Layer 18 of a small transformer language model trained on English Wikipedia (25 layers, counted from 0, width 64).
A neuron's activation on a vector x is GELU(weights . x + bias), where the dot is the dot product.

Input weights of the MLP neurons that the questions are about. A number n stands for n times 0.0066.
n9 (bias 0.017): -7 2 26 0 -3 -4 48 -14 -17 5 -3 -26 -12 19 26 25 -13 -20 -56 19 41 -1 2 10 8 -10 -13 6 12 3 11 -14 2 -4 -2 -12 -10 -5 0 -5 -27 7 -31 -5 -4 -8 -12 18 -37 3 14 -8 -8 11 56 22 -28 6 27 16 -25 8 -7 10
n12 (bias -0.060): 31 -13 11 -24 -31 -8 2 2 -14 3 -1 43 -5 4 19 10 4 4 32 15 -24 -15 18 -9 -15 -14 -42 0 21 21 -17 -13 -34 -13 17 -39 -3 6 32 -20 16 17 33 -5 13 8 8 -1 24 -21 -11 6 50 -37 8 20 -22 -32 -11 -10 -17 -24 51 2
n18 (bias -0.013): -24 -39 -1 3 4 -9 -6 8 12 13 -4 -9 5 2 77 -2 10 -19 13 39 12 21 3 -16 -9 -17 -6 -38 -8 -29 -20 -17 -20 -18 -22 10 13 -29 29 20 1 -18 13 4 -13 3 -11 14 17 7 47 -2 -7 -5 6 5 -24 10 18 31 3 9 8 4
n19 (bias -0.053): -2 -8 1 -10 -12 17 -17 22 -16 -9 -43 17 1 17 25 -5 26 0 -17 56 4 47 3 -1 14 15 30 23 -28 -10 11 9 13 32 3 -7 1 -33 50 -31 24 -24 -7 -70 -43 36 -16 -20 -8 -21 -21 3 41 7 38 12 -4 -3 -7 17 9 -37 6 -28
n23 (bias -0.072): -24 -14 36 0 -15 31 35 -21 21 -19 -24 0 20 -1 -15 14 58 34 31 22 -51 -26 -2 -32 55 -38 19 -7 -18 -22 8 7 -35 47 3 -23 -2 18 42 -5 -2 -33 9 -3 9 -1 14 18 -1 -16 -19 27 9 -26 3 29 -43 -28 -33 17 -1 -50 16 0
n32 (bias -0.005): 7 -1 21 -5 -1 -6 13 -7 28 13 -12 -18 -14 37 -3 7 9 -5 -28 25 20 16 50 -7 -5 6 -40 -10 7 3 -37 2 5 14 11 -34 -37 -35 -22 2 0 -21 7 11 -10 31 -10 -32 21 8 5 6 33 8 -6 12 -19 12 10 -11 -32 -16 -19 -21
n36 (bias -0.028): 8 -33 -30 1 11 -6 17 0 3 -2 2 46 -26 -11 44 -14 -1 7 39 1 8 9 -18 -10 23 -15 27 -19 -46 3 23 8 19 53 -36 10 38 5 46 -13 35 -28 -2 -38 13 5 -23 10 -9 0 10 -19 -19 14 13 9 -27 -19 43 35 -7 -19 -5 -41
n66 (bias -0.023): 14 -16 -8 -21 -38 38 38 5 -38 -15 -49 24 43 30 1 23 -2 42 -29 -3 1 14 -3 -27 38 -7 -14 -1 -4 -12 0 9 8 30 -15 8 19 51 -3 11 -19 -57 7 -22 25 36 17 19 -12 -5 9 8 -4 -21 0 8 -15 35 -1 -24 -7 -5 -6 -17
n82 (bias -0.021): -10 -1 14 14 -23 -17 -2 -8 4 13 -19 2 -3 -21 -4 -4 -13 -6 28 -16 -18 36 7 12 17 10 -28 -7 -23 -37 9 -2 -12 16 -20 -16 -15 7 -1 -14 1 5 9 -7 15 9 7 13 -23 -17 -10 33 -7 -17 34 17 21 17 23 8 -2 6 21 3
n83 (bias -0.026): 8 -25 32 -38 33 -1 7 -16 12 22 24 -30 -8 19 0 -16 -2 -8 -18 -5 -37 37 18 -9 6 -10 0 -17 19 -4 -8 2 5 20 24 -33 33 19 24 6 10 -6 8 13 40 4 -13 -13 3 -2 32 14 -13 -28 -2 -3 13 -22 20 1 13 9 -13 0
n100 (bias -0.046): -39 -9 36 29 -18 17 29 -3 -33 -26 -41 14 26 2 -8 42 34 8 16 -17 -41 11 29 -7 -27 5 7 10 -32 0 48 -6 -21 6 51 1 2 15 0 13 12 -7 -10 -30 33 -15 7 -26 25 -51 14 -18 -1 21 30 -4 -9 -42 6 20 -1 -21 15 -1
n102 (bias -0.021): -19 -24 24 -30 28 32 8 6 -7 10 -14 5 -24 -9 -22 19 12 -17 39 -5 -25 -32 20 9 32 3 3 17 35 -49 -2 3 2 -14 -6 -33 -6 12 -10 -16 28 0 23 32 9 -25 -31 0 16 8 9 -9 9 -14 -5 -3 -5 -12 4 -6 -1 -10 1 10
n116 (bias -0.063): 46 -30 10 -18 -34 7 20 -36 -30 -11 -41 -18 -2 20 20 -11 -10 15 -20 10 -3 2 4 -20 9 -40 -32 25 13 -26 -38 21 -31 -2 -14 -21 25 1 9 38 38 -11 15 -46 -21 38 6 19 11 -46 -1 -7 2 28 61 14 -25 -5 53 18 -11 -2 76 14
n121 (bias -0.017): 28 -11 -5 10 33 -18 6 -19 17 19 -17 26 -46 -11 -8 21 20 -10 -32 21 28 13 -4 -3 18 0 -38 3 -5 17 34 -10 20 25 -4 -7 -6 31 -4 -28 21 11 -21 0 5 -16 1 5 11 -11 -19 -51 12 17 12 -17 -10 -23 23 -5 11 -21 -2 9
n126 (bias -0.069): -27 20 -26 -5 8 36 -21 -8 -34 3 -18 30 14 -12 24 22 34 -11 7 -1 9 13 18 -45 31 -19 -14 15 11 -5 -24 13 -12 1 6 -5 25 14 -13 32 12 -33 38 60 11 20 -43 21 -15 -2 -1 -14 -2 -7 25 26 -37 -19 -1 41 20 -13 47 -14
n129 (bias -0.018): -10 -20 21 -48 5 23 -15 -5 2 -29 -1 -22 23 22 11 -3 28 -38 0 2 20 8 16 -23 28 -42 16 -17 1 4 -19 13 2 13 9 23 -9 24 -3 18 5 29 -12 -24 26 18 -5 8 19 15 -7 39 -26 -26 1 26 -8 14 -31 -19 21 24 -15 12
n132 (bias -0.037): 17 -46 -10 -1 14 9 -16 -22 27 19 -7 26 -42 16 25 15 33 11 42 -20 -10 20 -17 -26 -17 -14 -9 4 -12 -32 35 -25 -20 28 5 -40 10 2 29 7 27 -20 23 -31 -14 -24 16 13 -31 15 -7 -28 29 -42 -22 -5 13 -14 -4 48 13 4 -3 12
n142 (bias -0.026): -4 -17 -19 2 6 -26 17 9 10 -4 34 -6 -36 -24 33 2 4 5 -5 -12 -22 55 58 -13 9 22 -27 16 27 29 -15 28 0 -19 5 -1 -20 -20 -22 -20 20 7 -21 -7 -1 -69 -35 14 -25 -7 7 -5 -8 -4 30 -16 13 15 6 11 -10 -9 8 25
n152 (bias -0.015): 43 -1 -4 -2 0 3 -17 -30 12 6 20 10 -19 12 19 23 4 43 3 15 22 -1 -14 -25 29 -27 -57 0 31 -6 1 -13 -15 45 -1 -12 -39 7 -20 -31 -20 5 26 -7 -17 6 11 -4 -7 -8 -6 -22 10 -8 -31 33 -3 16 13 -20 -2 0 -4 29
n162 (bias -0.043): 6 16 15 -1 -25 20 -22 12 -11 6 -13 -14 17 -32 5 -12 21 15 23 -10 3 -3 38 -23 -17 -12 -9 19 16 -31 7 2 -56 -5 3 -1 -18 70 14 -19 23 -8 13 8 -7 -30 -35 10 -32 -6 12 -4 -36 3 37 4 5 0 12 -8 9 27 23 37
n170 (bias -0.050): 5 -23 56 -40 -3 33 -14 -32 -19 -27 -24 7 -16 -26 4 -9 21 33 -6 27 -11 24 95 -60 23 -10 2 -13 55 -21 -35 -20 -24 10 11 11 4 23 20 -14 65 -8 30 -59 8 6 -44 44 -39 3 12 -3 -34 13 25 31 -14 -7 20 -22 38 -26 16 51
n172 (bias -0.036): 4 14 37 -39 36 -6 34 6 -1 1 -7 5 -10 -24 -4 -9 -5 53 -17 -12 -13 2 21 -27 -9 -20 -13 60 -27 8 -16 0 -32 34 1 -3 -17 6 41 -7 12 -21 8 -21 -19 -35 -14 17 3 14 59 20 -17 12 -3 -18 3 15 -5 8 -15 12 -8 -4
n184 (bias -0.044): -3 -14 15 -27 -14 15 27 -11 -5 -9 20 4 2 -37 6 -7 -13 -10 -8 17 -76 -9 2 -14 21 -15 3 44 9 43 -18 -3 -34 23 46 -6 -2 3 -11 -13 28 -18 -6 -6 32 -54 -31 12 6 -8 5 24 -24 29 21 8 -8 -5 -22 -35 13 -21 31 17
n185 (bias -0.039): 25 -5 -12 -30 16 11 9 -29 -4 18 -44 -22 -22 9 7 14 11 -9 -62 4 12 5 27 6 15 -27 18 -3 -2 -11 19 19 27 3 11 -42 10 -14 -15 -26 40 -3 8 17 11 -14 -7 28 -13 -6 -22 -6 -13 23 65 -15 -16 18 1 12 -45 0 -17 13
n193 (bias -0.032): 7 -23 -8 30 4 25 9 -3 -2 -8 12 42 -5 10 9 1 23 24 26 -15 16 -19 -13 -10 6 4 -15 -34 -50 -37 24 0 4 34 -9 -12 -17 19 5 8 12 -11 24 0 29 47 -2 -4 -14 -10 -5 -15 6 -22 -13 -4 -14 -5 23 16 31 -44 3 -21
n202 (bias -0.061): -9 0 -8 -26 11 8 6 37 2 7 9 9 -8 48 50 27 -10 -1 -5 10 -6 13 -26 -13 -9 -7 -77 -37 -9 -17 -16 21 21 -11 22 -16 -10 -18 19 -13 1 -12 36 28 -7 -3 -5 19 36 -1 -11 -8 -33 16 -31 22 -38 -28 9 12 5 -4 48 8
n203 (bias -0.068): 41 11 -22 7 -34 16 30 -29 32 -33 -5 14 -11 -43 66 19 -9 -5 -28 5 -35 27 33 -31 16 -18 -20 6 -1 -2 -9 13 -34 9 23 14 16 -35 -20 -4 31 -36 -7 24 4 15 -36 29 -38 -5 18 -42 32 -4 6 -27 -45 9 -20 37 4 22 38 12
n206 (bias -0.006): -4 -10 -11 -2 12 38 49 -22 -20 10 -22 -25 4 11 -12 -1 -3 -7 -6 27 20 3 58 -7 18 -10 26 21 -15 -33 38 8 -4 -4 -5 -31 -25 39 -16 -15 -8 -2 18 3 0 -25 16 2 7 10 -11 -16 13 -23 -3 4 29 17 -37 -19 -57 7 -13 -15
n210 (bias -0.039): 45 7 45 2 -15 16 4 5 -22 -7 17 61 -16 -9 -11 26 33 -40 17 18 -19 4 19 12 8 3 -38 23 15 -20 20 15 -9 9 34 -3 -14 5 -12 -49 -22 8 2 -16 15 -1 -30 -7 -18 -15 2 -61 1 -7 -8 3 -31 -14 -19 9 -1 -20 14 14
n218 (bias -0.024): -24 34 -13 11 12 50 -5 -28 -4 2 -42 -6 -47 -28 32 -7 -16 28 -8 -6 -20 -10 1 -22 20 13 -41 12 6 -27 12 19 2 20 23 -15 -18 4 -1 -6 8 -14 46 20 5 -30 -42 34 7 -27 -31 20 15 36 29 -2 -37 15 2 34 -40 2 33 22
n229 (bias -0.016): -25 -12 -13 -20 15 3 34 -18 -19 -12 11 6 -4 11 7 -6 3 15 18 -13 9 10 3 34 9 -9 -35 13 -38 7 -20 10 -3 -14 -6 19 -12 -16 -4 6 -1 12 15 11 -15 -27 2 -3 14 16 11 -24 -2 8 -5 -1 9 -7 8 4 -23 -24 -1 3
n243 (bias -0.003): 6 5 -13 -12 48 30 -19 -13 19 -19 13 -14 -32 6 5 -23 12 3 42 -21 -13 10 4 -24 12 7 -24 0 26 1 2 2 -50 0 19 -13 -21 2 38 -9 -4 -3 12 5 -26 -30 -35 21 2 4 -5 -15 -7 37 19 -10 -45 13 10 -37 13 8 41 -8

Each question shows a token from some text and the vector x that enters the MLP there. A number n stands for n times 0.066.

"al": -13 4 0 -15 5 1 2 6 19 34 23 -2 -40 7 -14 -55 -11 12 7 -18 11 -15 -22 49 -33 48 -8 -3 24 29 2 2 11 8 12 21 -13 6 -4 -18 -15 -6 4 7 1 -9 14 20 35 -7 -45 4 -8 1 -13 -39 19 -3 -21 -10 12 -3 -3 -9
The two highest activations, in order: n243, n121

"cle": 16 28 -9 15 -44 -21 0 14 -25 3 -2 22 -3 2 -8 36 -51 -16 -1 -26 13 -3 -21 52 -3 10 2 -18 18 -19 -13 -13 19 -4 -13 20 -8 11 -21 41 -22 -4 2 49 -7 10 7 -2 -13 -7 16 -17 -18 4 -43 -9 -10 3 9 -4 4 12 34 21
The neuron with the highest activation: n202

"li": 8 11 6 -33 2 -39 9 -16 -28 15 18 14 -13 -3 -13 10 -13 -19 31 -20 18 -27 -4 35 1 8 11 -27 -40 2 4 -30 33 -2 -39 5 62 -2 -5 -4 -9 7 -14 24 12 10 28 2 19 -7 6 -37 20 -16 6 -2 9 21 19 18 -4 -14 -11 -24
The neuron with the highest activation: n36

"re": 32 33 -11 21 5 -25 -13 4 -1 10 10 -2 -17 -13 33 -16 -21 -10 -10 -24 8 -30 -51 21 -28 28 8 6 34 -15 -16 -5 -33 -1 5 25 -7 31 -44 14 -4 -10 19 6 -1 9 21 -14 10 2 -11 -21 12 -1 -54 7 -13 32 13 4 32 5 7 1
The neuron with the highest activation: n152

" Bo": -15 3 -9 4 -20 5 1 -6 -11 33 -19 10 25 16 -2 19 -11 -13 17 2 -16 -4 9 58 0 2 9 -17 4 5 -12 -27 -8 25 -31 7 -3 40 -46 12 -22 -27 -17 13 28 18 21 -13 1 10 -10 -20 20 -24 0 -6 -12 0 -19 40 7 7 -57 17
The two highest activations, in order: n66, n206

" every": -7 -11 20 -8 -16 22 -11 1 20 72 -9 0 -3 -14 16 -2 -2 -13 23 -35 -7 -11 -31 38 -7 44 0 -20 22 -6 -26 -7 -1 -14 13 -9 11 -16 -23 14 13 -12 2 27 10 12 -5 -11 -11 36 -17 -10 6 -22 -9 -21 28 -10 -37 14 5 7 4 -17
The neuron with the highest activation: n102

"k": 11 44 -12 0 0 8 -2 22 -16 12 18 9 7 -15 -25 -19 -7 -18 -18 9 -40 5 4 72 -7 31 -1 10 2 9 33 -28 -3 -18 19 24 -2 -36 -6 22 -26 27 -31 -5 -4 -1 26 -23 -3 6 -31 17 -4 -9 -6 -2 1 -11 10 -15 -24 -15 -7 28
The neuron with the highest activation: n210

"em": -4 39 3 18 29 -29 2 1 -12 25 23 -9 -3 -19 -9 6 -7 13 28 -32 0 -24 -22 48 2 7 -6 -10 -18 -37 29 -28 17 -17 29 20 1 7 -13 5 -34 -10 -15 8 11 1 21 29 0 13 -8 5 -10 23 -28 8 -16 28 1 -21 0 -9 -44 -22
The neuron with the highest activation: n193

"t": 10 23 8 18 -36 -23 -16 -22 5 18 -6 17 -4 -10 -9 -1 -2 13 25 -47 10 -15 21 55 31 0 -3 -20 6 6 -7 -22 -14 -6 -11 7 1 -4 -29 43 -4 -18 -27 39 -11 0 -6 1 -37 -11 12 -10 43 14 1 -7 9 32 -21 -26 22 -14 12 -4
The most active neuron and its activation: n203, at about 1.9

"ve": 16 11 -15 -15 -23 10 -2 -1 3 9 9 38 10 12 -39 7 18 11 39 -55 -28 8 -15 36 15 25 3 -27 6 1 -3 8 1 -7 -42 8 15 -20 -5 13 -5 -8 -3 23 9 -14 18 -22 -14 1 -9 -2 28 8 -31 -12 -27 18 -48 8 41 -20 1 9
The two highest activations, in order: n193, n23

",": -12 0 17 8 -26 -22 0 -13 -6 57 7 15 8 -30 -4 -36 -24 16 -2 -21 18 -1 47 8 5 21 -5 -30 -3 9 -15 -68 8 -16 -34 6 5 8 -3 -15 0 9 43 -1 10 2 -1 -10 6 10 -16 5 33 5 6 -8 4 -3 14 -22 5 -15 20 20
The neuron with the highest activation: n170

" in": -3 -23 -12 -9 -17 -16 -19 -35 -6 58 -15 4 5 -25 -20 -41 -2 3 20 -18 -5 8 9 27 5 34 16 6 5 5 -30 -60 0 -6 -40 15 21 28 -6 -5 5 -5 29 -8 30 -6 -2 7 2 27 0 13 7 -11 14 6 -6 4 -10 -20 23 -2 14 10
Which three neurons fire most, strongest first? n170, n82, n162

" f": -32 15 6 -8 3 -11 -61 13 1 34 3 13 17 -3 16 -20 -10 -30 21 -7 -19 -17 24 63 -3 23 27 7 8 14 -53 -6 -21 -39 -20 7 -5 7 18 5 -6 -16 11 27 -4 19 -4 -15 3 -1 19 -24 1 -8 -6 -13 -13 -12 8 -2 26 -7 15 8
The neuron with the highest activation: n18

".": -5 11 3 4 17 -19 -8 -1 -2 82 -17 -14 -21 1 -21 -22 -18 -30 26 -34 2 -28 -1 19 -10 -7 5 0 27 2 38 -44 -7 -2 -27 3 2 6 29 4 -2 -2 16 7 0 -9 8 3 1 16 -12 4 -1 -6 -22 12 -19 3 -7 -5 33 21 -21 25
The most active neuron and its activation: n132, at about 2.3

" time": 9 3 7 28 -4 8 -23 -16 -19 78 -7 15 -26 8 -18 -13 -28 14 -7 -20 -22 -23 2 43 3 23 4 -15 17 -10 24 -4 7 -13 -27 12 9 0 4 29 -5 -17 3 11 -3 31 -2 -17 -31 15 -23 -1 2 23 11 -21 -18 15 4 -6 -17 -23 -9 13
The two highest activations, in order: n218, n185

" came": -25 8 -17 4 -15 4 -13 10 16 48 7 -14 8 -1 -2 -25 -5 -22 10 -33 -18 -17 33 46 -13 35 -4 -14 26 -10 -7 -38 -32 -32 -10 14 -8 4 8 7 -7 1 18 22 21 31 3 -15 -15 -41 -9 -12 -1 28 9 -19 3 18 11 -3 -3 -7 37 7
The two highest activations, in order: n162, n82

"hy": -9 18 -1 0 -50 -15 -9 16 -20 24 -5 21 13 -6 -18 -14 -41 -21 -3 -7 17 -12 7 23 22 6 8 -2 7 -8 9 -28 0 9 -25 11 1 14 11 -2 -24 -5 7 6 8 30 63 -3 40 0 -24 8 -1 -15 -30 23 -4 14 -11 31 -42 -1 -8 -20
The neuron with the highest activation: n66

" Francis": 3 1 16 -55 3 2 -10 -22 -10 55 -3 -10 -9 0 5 16 -7 -38 -6 -23 30 -30 -10 37 -25 5 4 -10 22 25 -25 4 25 -28 -11 0 -5 4 8 -10 3 31 0 27 13 7 25 -2 14 -10 -6 -12 -18 6 22 2 10 25 16 -14 -1 -10 -49 -16
The neuron with the highest activation: n185

" between": 4 -23 -5 -4 -15 -5 -22 -4 -5 78 6 18 -3 -1 -11 -46 6 11 3 -39 -11 7 4 22 5 22 -1 -8 -7 14 -12 -44 4 -14 -32 0 2 34 -3 -7 10 0 26 -4 19 12 -6 -5 -15 42 -14 22 25 -7 2 -3 -12 -7 -5 -22 -21 1 9 16
The neuron with the highest activation: n12

"ar": 10 11 -22 25 -38 -31 39 12 -7 -1 -12 -5 -5 23 -18 21 -9 24 9 -56 5 8 -8 57 4 9 -11 -29 13 39 -14 -3 -4 -42 -14 4 -13 13 8 -17 -2 6 -5 3 2 13 10 1 -12 -15 -10 -18 25 12 6 -11 23 -4 -21 -31 19 10 32 -17
The neuron with the highest activation: n12

"ig": -28 20 11 -14 20 -14 -20 -12 23 36 39 18 -16 2 -10 5 -5 -7 -6 -19 -41 17 16 22 2 24 -28 -26 24 1 4 -28 32 -27 -1 1 49 0 -2 6 -6 -7 -2 -3 -8 18 11 -25 36 -19 -36 -5 -10 17 -36 1 20 5 -4 -32 4 4 -16 13
The neuron with the highest activation: n83

"\n": -2 -9 -3 14 -24 -63 -1 3 -2 77 -9 3 -9 -3 -8 -25 -26 37 0 -37 -2 6 26 16 -11 19 9 22 18 18 -7 1 -5 -1 -15 -24 -17 27 0 3 -19 4 -4 15 -30 -5 8 -7 -20 30 -24 7 20 5 -4 -20 12 13 -1 0 2 9 -14 11
The two highest activations, in order: n142, n82

"ur": -12 10 8 41 -3 -27 -34 -30 21 46 9 -23 -13 7 -14 33 17 28 2 -23 25 -3 -1 11 2 28 21 -30 6 6 -18 -9 -17 -15 -23 22 4 1 -7 -9 6 -13 22 -17 -12 23 35 -6 1 -12 -25 1 19 -5 -27 13 8 -7 -34 -27 14 -7 23 -40
The most active neuron and its activation: n152, at about 1.1

"se": -13 11 -1 16 -8 -25 16 26 29 21 3 14 8 -4 16 -30 -13 -34 -23 -4 6 -12 -46 74 -23 11 -11 18 10 23 -7 3 2 1 -16 9 1 4 -54 7 -10 -5 -1 20 24 17 -17 -8 -10 11 19 -15 7 10 -31 -4 -27 9 -3 33 13 -4 -22 -25
The two highest activations, in order: n9, n32

" co": -24 1 -25 3 -6 4 -29 -24 -15 31 20 -4 16 -11 12 -18 -7 11 13 1 -17 3 9 66 8 20 -2 -20 28 -18 -39 -7 -33 -25 -48 14 20 18 4 8 -10 -5 26 -25 4 20 19 -27 -5 38 3 5 5 -27 -8 -3 0 -2 20 17 7 11 -19 3
Which three neurons fire most, strongest first? n18, n82, n229

"s": -35 47 21 4 -29 -33 -16 5 -2 36 22 14 7 -35 -2 2 -14 -22 -3 -9 -5 -3 -26 64 15 -2 2 6 -8 -19 9 -38 13 -24 -6 20 -11 22 -29 1 -4 -7 -9 26 -3 -10 -9 29 15 -12 -2 -8 7 3 15 -16 -2 42 6 10 -14 5 -7 -13
Which three neurons fire most, strongest first? n82, n9, n218

" Win": -19 -12 10 -4 -31 8 -33 -28 20 21 -25 -12 -5 9 -29 10 3 -4 -19 -22 14 11 37 51 -8 19 5 -21 20 -4 -8 -29 -4 -2 -22 17 20 39 -20 27 4 17 -17 -26 6 3 14 -33 -2 9 -4 -8 -25 -22 4 -8 31 17 -8 19 24 -3 -26 45
The neuron with the highest activation: n170

"ed": -21 1 3 14 -19 -8 -11 18 10 51 28 -3 -5 -9 -19 -59 -33 2 -3 -32 -26 3 39 39 2 44 -7 3 33 9 -2 -20 10 -11 2 5 -2 1 -12 20 7 -7 17 -20 17 10 2 0 13 -7 -24 6 0 25 -13 -27 8 3 -38 -27 9 -14 12 2
The neuron with the highest activation: n184

"ive": -31 4 -1 -10 -10 -9 11 20 -9 41 35 -4 -9 25 6 -56 -28 -9 -2 4 -3 -16 -28 52 -13 64 -18 -18 7 22 1 11 20 6 15 10 3 10 -19 -11 -6 -31 4 -6 -16 17 14 -19 11 3 -12 0 -9 -6 -19 -14 1 1 -10 4 20 -26 3 19
The neuron with the highest activation: n202

" the": -3 -21 7 -1 -15 -36 -8 23 10 66 -1 -11 2 -22 10 -15 1 -9 5 -4 -16 -8 -11 18 -12 42 11 7 0 19 -7 -50 -28 -12 -3 12 3 13 -29 1 6 -45 -13 11 15 6 10 -13 2 54 11 7 4 -21 10 -18 20 -3 0 3 18 13 -8 -18
The two highest activations, in order: n18, n83

"er": 1 -14 -5 -10 14 -26 24 19 1 13 7 -21 -5 18 -19 -23 -17 -3 5 -19 -15 17 -7 60 -26 42 -11 10 5 29 14 8 3 -39 -11 8 2 -43 0 -25 -8 11 0 -4 18 2 32 -14 -2 13 -6 6 22 36 0 -8 29 -30 -21 -49 4 1 -8 -8
Which three neurons fire most, strongest first? n229, n142, n32

" February": -3 -1 19 22 -27 3 -36 9 -11 50 14 4 7 -11 -19 -18 4 -12 12 -38 -16 -23 33 3 19 28 -3 -50 24 10 -42 -33 -1 -11 -26 -7 -10 -8 -4 7 8 22 18 -11 36 31 4 3 2 2 -12 -33 5 17 -4 11 12 -1 4 0 26 -28 -2 22
The neuron with the highest activation: n170

" band": -12 5 -6 1 -8 11 4 -15 -12 59 -7 0 -7 16 -33 -11 -32 -49 -12 -21 4 -4 18 69 9 35 -3 6 -9 -19 22 -15 -2 -10 -1 -3 -31 21 -3 35 18 0 -23 9 -5 16 20 -22 3 -2 -7 7 -9 3 -13 -16 19 14 9 -34 12 7 -13 1
Which three neurons fire most, strongest first? n206, n82, n102

"tor": -47 -2 6 -14 -14 -17 -16 -1 33 26 37 15 4 2 -51 5 28 8 30 -24 -8 -21 1 46 9 16 11 -9 -7 -11 26 -15 0 3 -2 -8 2 23 -17 -4 -20 -12 -19 30 26 28 17 6 14 -14 -23 -13 -3 19 -11 -20 -6 22 -17 -3 16 -37 -25 -20
The most active neuron and its activation: n193, at about 2.7

"ö": 17 -11 -29 -6 -23 -16 6 -8 17 8 0 -14 -4 9 -7 8 -13 -22 -39 18 -23 8 7 41 -11 5 -6 -15 -4 0 -3 -10 10 -19 -15 16 20 33 -13 -21 -17 27 10 20 34 45 26 -18 12 11 -12 -14 16 -25 -40 -4 23 7 24 -6 -24 -11 -34 51
The neuron with the highest activation: n83

"m": 8 14 -22 39 12 -18 1 -21 5 33 25 2 -11 9 -25 -22 9 -23 34 -4 -2 13 22 55 1 32 -21 -18 -6 14 36 -27 -11 8 -15 15 -13 -21 4 15 -18 16 -14 -23 -11 11 12 -25 -8 14 -20 -33 23 10 0 -8 -39 -5 -38 9 16 -10 12 -9
The most active neuron and its activation: n210, at about 2.5

"hen": 9 10 -10 32 3 -3 5 -8 12 43 -44 7 -33 4 -18 -13 -31 4 -2 -34 -17 -14 20 45 -20 24 4 -23 24 17 26 -40 -4 1 7 21 -2 4 7 -5 -5 -6 -1 -8 11 18 17 10 16 1 -35 -18 25 -2 -21 2 1 -2 -55 -15 18 25 -3 5
The neuron with the highest activation: n121

" Nor": -7 -18 15 -9 -38 -5 30 15 -9 36 12 -6 11 -9 0 0 1 -14 4 -11 34 -15 18 46 -8 35 12 -26 -16 1 -24 -19 4 3 -12 10 4 58 -4 -25 -19 -17 -22 -15 38 26 -5 -18 20 13 -20 -12 0 -34 23 -13 12 -2 -24 -8 16 -1 -19 4
The most active neuron and its activation: n66, at about 2.2

" ma": -15 3 -15 -9 -24 19 -6 -35 -31 27 6 15 0 6 27 17 -25 -30 23 -32 -5 -14 15 53 -19 11 1 -37 0 26 -18 -30 3 -6 -10 27 4 25 10 19 -5 -25 15 20 7 -7 11 -22 22 -3 22 2 -6 -17 24 -12 -30 14 -7 -3 -20 40 -6 1
Which three neurons fire most, strongest first? n18, n229, n12

"ly": -19 14 -1 -3 -12 14 -2 -4 -23 68 15 -18 -13 -12 -2 -36 -44 5 1 -15 1 13 2 68 -13 56 0 11 -7 4 17 -1 -20 -6 -15 -2 2 2 9 -9 1 -20 -4 -4 19 37 -12 -20 -8 -1 -21 1 7 6 -9 -22 -2 3 1 9 5 -4 -1 10
The neuron with the highest activation: n82